Layer 12 of a small transformer language model trained on English Wikipedia (20 layers, counted from 0, width 96). Numbers have three digits each and are written without spaces.
A neuron's activation on a vector x is GELU(weights . x + bias), where the dot is the dot product.
The model reads these tokens: "riend" "ly" " l" "ook" "s" "\"" " when" " she" " show" "ed" " up" " at" " an" " N" "A" "A" "C" "P" " con" "ference" " in" " Mon" "ter" "ey" "," " California" "," " because" " in" " the" " film" " T"

The vector x that enters this layer's MLP at each token. A number n stands for (n - 500) times 0.012.
0 "riend": 572564472534480547659560545521563400632411373481497521321474769441514552552412531578446451305352511459505539308620636348479434506490530555490599484638430434157441499492445531566578496473461413373665536428646636412488558371681347552483421471570523570457574548549527472406475587637474464562
1 "ly": 555447513526420582520533542508553368673372457484502458343434727531548550492494532508397462306503470449494623219621552408428447527369519610463452588539402475397450507454420554484542561446575553508722584652861558369472451408614322470444473466601538549379568544505518565475412598481446519546
2 " l": 477400516390429532564401586668592570695557485382447391539433600460528417584428511552406478409434430488456601484658664404376461396381440572482573542554433461483523505412424676299571428348498439465713506522655600441456467520673412495615495443702344615400589481527527386416476522361574425697
3 "ook": 425447479503416588679470601547566499677377417496506458391413689452599470489351588543263459425435428536568598226575586473341478475374487506505471538521390513431329462432344519452604438375553588511699600576622601455527493570530439447429457433662470680463619497665658455533433410449524507634
4 "s": 517421456517364583440521566606588443679419496475526529373427823548525453448408538595401561357537454517541525286565583497302539474353501385515474498555422431542344449509429549537530504423530529500730486519750602483534541553495281501434504475612535609385609493541635391486389521332476560559
5 "\"": 520440459564406585606434569565488579676448532452468497353522724441516490547405492479436538342470473533551573347596608427421445487419527472490585321643454542350321307464343501513545484367476527470655530602692648452545525496542290503452365428658667625452595561505478466391517629421455576551
6 " when": 606468534581529434686441624629634469671431453561443531358404509417482516489399471527447509457499485478592581265569584494419616481463485450515439405573421553405390463492370388600514525418477502485767537449645586446486383422512164549562517320658523495475509599563611600443411577609401539516
7 " she": 538434469622491496595504571653508514655393615533428435272359525452532662324414554580448377441554501589497711327673632514464559462438436439533371468617355480445505500482522500419532465477451603398797472587737576551499464390477392464486486300608480371511464460497531526425429671394449508549
8 " show": 394390452578536666683542610530421488694323541515403460413493630394501410507457567535431380451494506434613607193632509496299545438333378455518424459539439476514396447429418492505453433437502557485687592514668588474504503594503508457420515420712657537451598525631592528469474535446385539726
9 "ed": 378404439584533569545512634609615416668579600435504492367420736414447549542500471545410575363577431450485551339575529524310543447367509376489447533431567480745390431445484448553537488363525536513812476588703616365507468468438306490379535548569530534516476459613501456503452584444362405628
10 " up": 457411481559518582562427644620532498659358523383522481374367584347495514590423517542629404405489460408579566341633555449355590419422472317449447482561490473601445505483523348589618555363519455578705538615668669547447490442530497408534630253690641517479574511647509432476568467356292396490
11 " at": 483533567556622458521485618559610506616520603425425453570471485372473561570356554590491535453455483513389565166517606537373488357389464336458589556444333532563416435518493439523544392491575494553746447479724627441426381395549307578609517368661509494595547574631469480534511547357385447468
12 " an": 643601469519616478382719552561533456615590595372545420310518505423459546567429607562560395416520477451378596400476604441394518316474408471455447425538449470461331637466415520451404552478393525485744636452812644524481440450524298486543499513719424441596543387339530541537616506317428554566
13 " N": 395635587534539420562515546612610508610519590580335497399413463341412346366349576634586440446490454422470529410551755520385468488515419428436629398430589311482418429564407580401564480495549528549775462634633565442409399440564490533509536515479422561505646492537380632464535480341550566460
14 "A": 518579576656479447540604505501452492592543510524498559255508581389447506479460647646423421435414424539427498444452735531537450331384528379503497525450367384361506333479453460275483586463572594573765523550762613541433442435435353513431573489495548546565544504507502615550620332265402622553
15 "A": 509533565637457448550588487492441490592559496562499544295516587440443495475494668606434408418389415549424517442414721532552434379378533365477517504441393390401510333462479466254490595465578616554809538555775642488440448474415369522401561497501565543513549493495522619550601326263401602578
16 "C": 486494497626441464584461529512471431577506583574433477492632593558456561490458687526401513387412473549400554455406678500569383511312521329479539484519495237444503358404404476338439572445546589608804629571755644438443434669555364512446427375505426576490583533505433540524618366327484565530
17 "P": 402429495600498470614435499500554436580533517638490548441499683531527493523507664551444500451367428550408523467392712523484376522385618311532505424498441297401462360486489531391477484401437525487860754504580628456487438718499398559461462484463466628426596433537519503462620360314411551463
18 " con": 575477411494468564474495646626453511592474484555440584415338481381466533514509586521419545351469510511517478370549525435451318582429461529579590534489535572569455471417346541133552490578447375419738640450539651510274334511587500465474728325721405568321669572415631571570646501454433477570
19 "ference": 494443407612487481518437560456497466668409434614471520364546642430482512486492598457447648397482472552496571247483384512472269477415503442543566415580602397309419483447455496580534424489413547509721679741778630420447500583511316527381524560567524675474559488429605501584507438185575544515
20 " in": 555432539491601496467423606580533527639540447417442485493547502407406496507363611513574589399380555553525556170452550521363578458574517347590563477565429555372387495536412496486558499566577438485659600495575599407361442448579285650504672319691458513425676556525514508574585399247461433447
21 " Mon": 459537497552540378532604595530550331560633554401432546351422370248418531541314508561581508405499559459554602444439663434398496597526431286575653443446527432494483500401436419430555389479463473479757602585672530608404379538650582466505516374413430658589554562391748663611584492310533462416
22 "ter": 598535550480565521399488614512601444550488460534412568212502715359493535483426587525469439440523528491525499250530460552471395460499619378628389377473459397481445429407471659496574421360472509622681633610671630584326420546667518559426518433484482518382590551443633498561597385167639562541
23 "ey": 485516510505453477477537536481509440607425423469468556222603672385487350518457604533356421408436535501569583274506534489486471454580630355575492618485443443454417442360460446558536512456548559552728628644782597514384496637519439521340477389472584535439580488432747600667570383150517576525
24 ",": 574479498624546564503522602581587563620440470394387511342483480453506560537425476484470618386390486467575513333593507377488615495441558431514460392497692560320430467512445458472568468516629580450643563521665493539478415570570019642498438398553597518450625567532570583466478513328417518449
25 " California": 545504374646512395719552620471580497647432516395400361351501590462427553498476491560374423420422593599593686144408527523432501568414489367534494391468573520325433499439503499472434532540454571535749563489821501529504542576477382532459456479463490646490539531456499622559484485316492506487
26 ",": 608457460621576591507473629555630553627460475372392461378486517456484573510484462464401568404387510472544578382536549364444610562432546421480411360481705556376417449498522454458536497525614581479659524498717483574490433564484036627473422455572601499446587578563550608435475522341386495483
27 " because": 644437550520510412713320648641615430606364584557419491349454425400406334513349441497435458518476502459554571332545540424357575487418557465508374444605530585377344539457487363606521554496451454520723557580671500623523493489437250469539453376666540482468544602599731638427469565696477555469
28 " in": 617455518553679453568431660572598530625550490346416394460540547373398496488405479510480584425428524526428598201486577593311634435520442402578414442594442546489402538477389528484507565547668418511669523470555534510417340404397345588495674353755487477503583570583466488492621432347460484431
29 " the": 533596581475616469676545534556628476607486481481457439283562406411481531504475522494395595443404528492344576401463626589504483411454455500452484475496390554478315725452421531480444454511464512459748575491715561557544429388394090545505468446655425530600591443452550538425524488420478643522
30 " film": 527454480569638572724664522522433503613370442634384429349408625433449527572410546540364381433438445433435554266572451555380527556456279365492618503557521487357498549388335496541459382437582500671664570537705550547418538702584327442464372526650574594467543489584557549460524510230492628694
31 " T": 497542611498609621641511579620527452609460679540427435305572428350534426601447507593467464400537481523446469404461737540425553494460413197575589429523425291553387581544486602448505410519494509489755529563647466598516491581538371552372491504382418517493444482546432488464534387227550445642

Each question shows the input weights of one neuron of the MLP. A number n stands for (n - 500) times 0.0012.

n103 (bias -0.069): 432665480397310603301547460535546722558481681478484459580304587535543322627660719359572669490573314642648335407508385415493621463563530412466608533493369401526465399579773732565326582483443307291399393450536570630429702511407574602514198293598584600485412539631372343483619661650438579478
Its two highest activations, in order, are on tokens 5 "\"", 4 "s"

n310 (bias -0.054): 333547529515547497263528462466503562477542564624484617482557570671329306597339371455538662451465509446459439440447526574669662560701471403418510429522475604356581361697456500309291602455575418458517263463463633368618540591630397458679442423402491371503249488497459497726466612503579600654
Which token does this neuron like most? 13 " N"

n290 (bias -0.086): 538373454459549407411549568587669420449424425481489399568635546627627560696659388462451354337469488525332484474474475500436613460324424572427644629503296538535373391639549568682390512569442470295525382574461480427554596354292452488409637681442681582465286482308348538474470609700481524463
On which three tokens does it fire most, strongest first? 9 "ed", 1 "ly", 0 "riend"

n57 (bias -0.020): 362488610307633634440485612482518472630677373312576590604542124570542351516464653401551523514549506485383347597449579530533367509585291465491464491562550540513719559660458532581469384588581444335402469322509514596455547419425441506622506448509421431605482473376518541469670673625549368457
Which token does this neuron like most? 29 " the"

n113 (bias -0.040): 516479520362650500349277275542464586466563409459455434577691556512793560620325553708601427554574290339338488447365433572631619522507468327382388462449385541548510461421701445590465558552600613440728453500276559405485599459414543471503578406518470485490391448572460503558554546573429439475
Which token does this neuron like most? 11 " at"

n307 (bias -0.009): 390657444376612611574409611490684447643322489453469478546592118684535685405403473424486386487578550532587396473640545310549570618508296478551266576545632580441568539533605666555507358520699401344468428426507397563455535281380470507463274572556589476696432437396304656303247730588400507500
On which token does it fire most, and how strongly? 7 " she", at about 2.5

n93 (bias -0.061): 594343604474431561230503469444344591714410507493523601672581338669460573677662671358447420454354561463406421474391659414607553476449566496503406331708533666468554511494614581436655145652520464503387534475387482292454467385601506573474484366513646242468459457487452370468556643612585587483
Which token does this neuron like most? 20 " in"

n186 (bias -0.071): 454704544480445443544520760376517388580439524494582600503426376400590373342491500449550475449689475336586470550438527540562599494385445506534531443451367489365726512455550550441488523517439557385593287310326497597761431491461557392568423416329460328478521693676503483400511637531426444527
On which three tokens does it fire most, strongest first? 7 " she", 6 " when", 27 " because"

n142 (bias -0.028): 422737550349408603335565647488591572391525638382415229500350548642512435525435500426479589481512335579519609406475449541565729585403571411484519534547315511488554477438574569658738485469459514429459564450365470515509588454411625503486384289530575666437515598682576549486413405543588286530
On which token does it fire most, and how strongly? 3 "ook", at about 2

n367 (bias -0.075): 652519399540491533431646597430426646663322497493492483594435539655741738507417602517464385572487503457567606866500391593617432381433520535449385336606375469412771539460494613657613516589419377379462205414516628588551586270409445454481421370458519400579556581503418582435411561544592523610
On which token does it fire most, and how strongly? 7 " she", at about 2.4

n366 (bias -0.069): 396625570454552457594689599494583530528513235611461500605322442685471650550456451497526614331432632435549369411375339510548534402556319586396583447471490748338500467399609460627397500405660494540213484466548577262369465523613455543444563665539653509568428384563536422286531551436500455256
Which token does this neuron like most? 30 " film"

n198 (bias -0.074): 461482528390395651436470538211360587669323687380484600774545361439415569269515488646823557671361720617484466617484459478597712511528701397430464584463346578364500459376637719378481596623482446242503527468452582310496639469527399585716445466433475221453496582489432576532261482574670407633
Which token does this neuron like most? 20 " in"

n20 (bias -0.064): 529693454686488509301546463515601439512392554558462516583596394542598494685381554481657648457304529372396191500639435503574539657406545484645338465482448594532500424429475415556551555474641539510590636595399517238418600362561419494545494573537506500539475620448268545418437693542744682424
Which token does this neuron like most? 24 ","

n109 (bias -0.100): 430714599556689450447668573557405538460401365403596603492488394571313527536396579470483422597577414497557488503436344411684460503665512550284591482500506514323644488536544549595554486453491330349569518466367446471284420330521669417506477533406557643368556401400550503569514433451639284563
Which token does this neuron like most? 21 " Mon"

n342 (bias -0.077): 364461579600390460569396500618722552279406383696568561379559661645638607446500465450510475488556370662627517453404482288516709569369362705564587547593497407452396447444487445760293500478487503601456576531378667412416452534365503466387402640487421559689503461462322679577272387507444549320
On which token does it fire most, and how strongly? 19 "ference", at about 1.1

n59 (bias -0.073): 113789452313476556415727627395576514565386466561532451503507355486416375302449596500570655429663482522496402542720497446493678407552477476385761364225515598562654466836518480616424584503387260500533417519340568334416620412409610503607460447430500670450717471514493294367489650477429736432
On which token does it fire most, and how strongly? 13 " N", at about 3

n335 (bias -0.099): 494497668685535619597613556522587471482573453459517576466489483403688682403335509582486574513612508558463607419372536385568467624590293561565451626444514430262494418476497411708529722495449342547394430373500490531357567515385617592497386366491337522527474492452384571519270486586509440448
Which token does this neuron like most? 0 "riend"

n340 (bias -0.075): 206572539256513475677702445558572532538383567264449511587545396624514486521266410454692361636514543601698532566630415381596522462361371706629478316629537516270592436595462577725564653373606450400463430489469472373490459607190590575473547659562490421536626373415465430533419408407674744553
Which token does this neuron like most? 8 " show"

n368 (bias -0.080): 413678572358443434235626496305530521689370218397354591532631354552659626706587392598565581458396722450554305529532448474584685523591615573417397323579406787500439455685713578539394534760583385350431555334477465477391605278547386518570418676550378551766450542429380699424288587480392408289
Which token does this neuron like most? 24 ","

n351 (bias -0.062): 525564616528265452302465434428652613392491373393600646538616533554547339354541436536609497551521626634570371562429345457641640578407500522230579515329480489426481455508629461480261608422523460445519626497628657459340523546488604573560506443541431477599524397532434548352477447475682370551
Which token does this neuron like most? 16 "C"

n229 (bias -0.052): 634600434430339422540351503371355631483481293687542585514568555524627481497669603384527529511475450593381528520134494431659529345527605412519500600440425320248493430532564484596346572587391500608456500487497570549618533478500452543432467719393580339635531612266571497503574494618472637394
Which token does this neuron like most? 15 "A"

n94 (bias -0.062): 715494673330479474391430450409591354558441608487522635447516343565352451345365724549529540322529391313552455570320535541487389587545629714500531340538503452434779600627617685504435585551449481533442344544403430583519575493477553569528404630372383415500613592391416595491636749457532662360
On which token does it fire most, and how strongly? 13 " N", at about 1.3

n236 (bias -0.074): 468632343500455337589680624557365548492148427298394391522651274457621605437487393647598510556404406438482583597554382537418712410415634562539467339711460568468718471413547600396535668300554417500420549486476578371584647468394522477329467734524523405704659456554393513484321601468397619716
Which token does this neuron like most? 8 " show"

n74 (bias -0.067): 281554517578712335563491492550696545404441306363510593545648551468613568388494490636497526622615597302396445491396380503620566445503394522419291512618402551378461487423620492497448438395506553584486567602399359428289473444500436665428430577428427483788588497509491630645336452622546479423
Which token does this neuron like most? 29 " the"

n362 (bias -0.071): 539590506545411411395302610411643487497364462412439490538683273395413497601397347479517497435609513398420510545677546583678596609562507328721406351414357471444680494519493587530403673446660425253585369347224494466646487293472682573610398628371513358603596694421469705458516473489613588690
Its two highest activations, in order, are on tokens 28 " in", 31 " T"

n280 (bias -0.083): 489613513470480525557567550444504579548526475681488533724607450638728369555455458584609592301496517561638464628455323570546534421681676394581557511465465584437458256632549500728613482487535583555349507706479770270507392559218517456466365446649521446504306405214327302416403602684661312449
On which token does it fire most, and how strongly? 5 "\"", at about 0.29

n374 (bias -0.095): 346382403373281571437320690482705586577427477665564504541485448565390561385671504397666550395437313530880421422496325507581640339532584563527381743482529482573512399620607731658750584713456457443356564527562541367591489331167465398479395504548500408625545511529297332546450651723384511326
Its two highest activations, in order, are on tokens 9 "ed", 10 " up"

n222 (bias -0.070): 513686706314561477558642451453535474494518520534650446516565503435537536497429495402445354553497374280427477574400620512567595556543293559430476531529534426448535596455391567570459663479468323523620383429461507483475466363456486394514393490427531495592411396571439459528556517443449525500
On which token does it fire most, and how strongly? 12 " an", at about 2

n221 (bias -0.083): 336628615594487685511622565493344435500529357525491616422570454419659626627259561658371510551680587585364393540496414545462415365538409638453508633331507573423631357716371581539507490741535469605459450533424468381410497485439582331311572679605415413669309577328376493497517535715188252271
Which token does this neuron like most? 14 "A"

n6 (bias -0.130): 354444503433470729652532569365361513758540417635546471611482440466309525376531851337605604513404617575610532550179398490609667308294511710709553514486528610353568440567479557397633354470399421704347489422372558416521448427442497480558414550398640210430525563524486497433510629705393591626
On which token does it fire most, and how strongly? 8 " show", at about 0.4

n187 (bias -0.069): 425517574212478768589507541332493564519715511333470394602655266580470648397315433634299569569648409458544507516482379513534590403630532365685511612662389503400741491497640485504710524532578596489360542304453516558395591376397532519487607472466556208392760381352406474494667422464417521517
Its two highest activations, in order, are on tokens 20 " in", 28 " in"

n139 (bias -0.101): 503359503503417513452327503547556503399451435454484477621621443614703405539547414565469355602548410410623610648414224276633603510548536648421615432575540476388402339488598396454458519637415307457423510580494718626528718477392589455439411600614390633493654550416603665422543622648346500594
Which token does this neuron like most? 27 " because"

n167 (bias -0.019): 358490484388541605225583475408692494460617658573404365547604463458474442562464612390440746386554564449352507532328412615583437588489382696406496387500523497430671514608417583534476418494705377469503350351447561593325559257396450335506435606597299385370497397359537403418435676754628717664
Which token does this neuron like most? 29 " the"

n15 (bias -0.019): 594556558606466414616469337282482512551556503406525561466544529453386412535505665447549594443562495625664487498478537454564668529604505330570492487505373351481651463451705489401439469456395653484591505478508441420495399583481567429555523410363500453334607628472388433622455477599664551487
On which token does it fire most, and how strongly? 16 "C", at about 1.9

n47 (bias -0.068): 409426503452512601690590514509485358493503293584457439645419218358571586600384638401460443571607610604591601364272316546472631491605581662613470602457460465266610532435584506465589644482503376616384427319525700512518469526510584211506567596541494399497412392558617617397606497539440503484
Which token does this neuron like most? 30 " film"

n52 (bias -0.054): 497701574520531460506578548408506605543619466321369609514637412494650584425604493597557541327457419525579383419462489545678819488391556371475474456423399494664552523696416530561202497506509441494462361420434322464410610626641497385436299571427559483516528530554442699463606674384411491494
Which token does this neuron like most? 31 " T"

n242 (bias -0.068): 563569615481531539464586585364530510431595477341577526487433494387552443368385464457506407617500622525524582481442583552508608447476529544575396420347396366314604521508522678494673629526415586486472322444448485580579606439583549516642435466230392370710610619628463674489462635546531433557
On which three tokens does it fire most, strongest first? 13 " N", 21 " Mon", 7 " she"

n32 (bias -0.040): 329497599544556477431723423597630248429514446435566480433483580628546361514523721564529563385669478630479446406476336523447445473400674472387366669710357616514588371547608615733507598609546452428434443291458231428562591438446574363341349557566602547472373628552330735553526516408493411554
On which token does it fire most, and how strongly? 1 "ly", at about 0.87

n330 (bias -0.072): 579491595597342477471629512328538426568572422319591608674407398451459418346437418565434436547433733561442422554497434228528567442662684314639401415431509425381571416651551455550516754443418441766445477305516404576466684427444541518463556533350432415630574415537516555524617491691506709383
Its two highest activations, in order, are on tokens 14 "A", 27 " because"

n279 (bias 0.006): 151608521460298466548661609346525570500387420529561598557404432554461448439536506431511503441455596545412486463380500489592471574467459387773497382448494394477799495519600550446466445577469427619556606497489569425558692642642683421576497543452570500500500506511418616532448650427466408543
Which token does this neuron like most? 17 "P"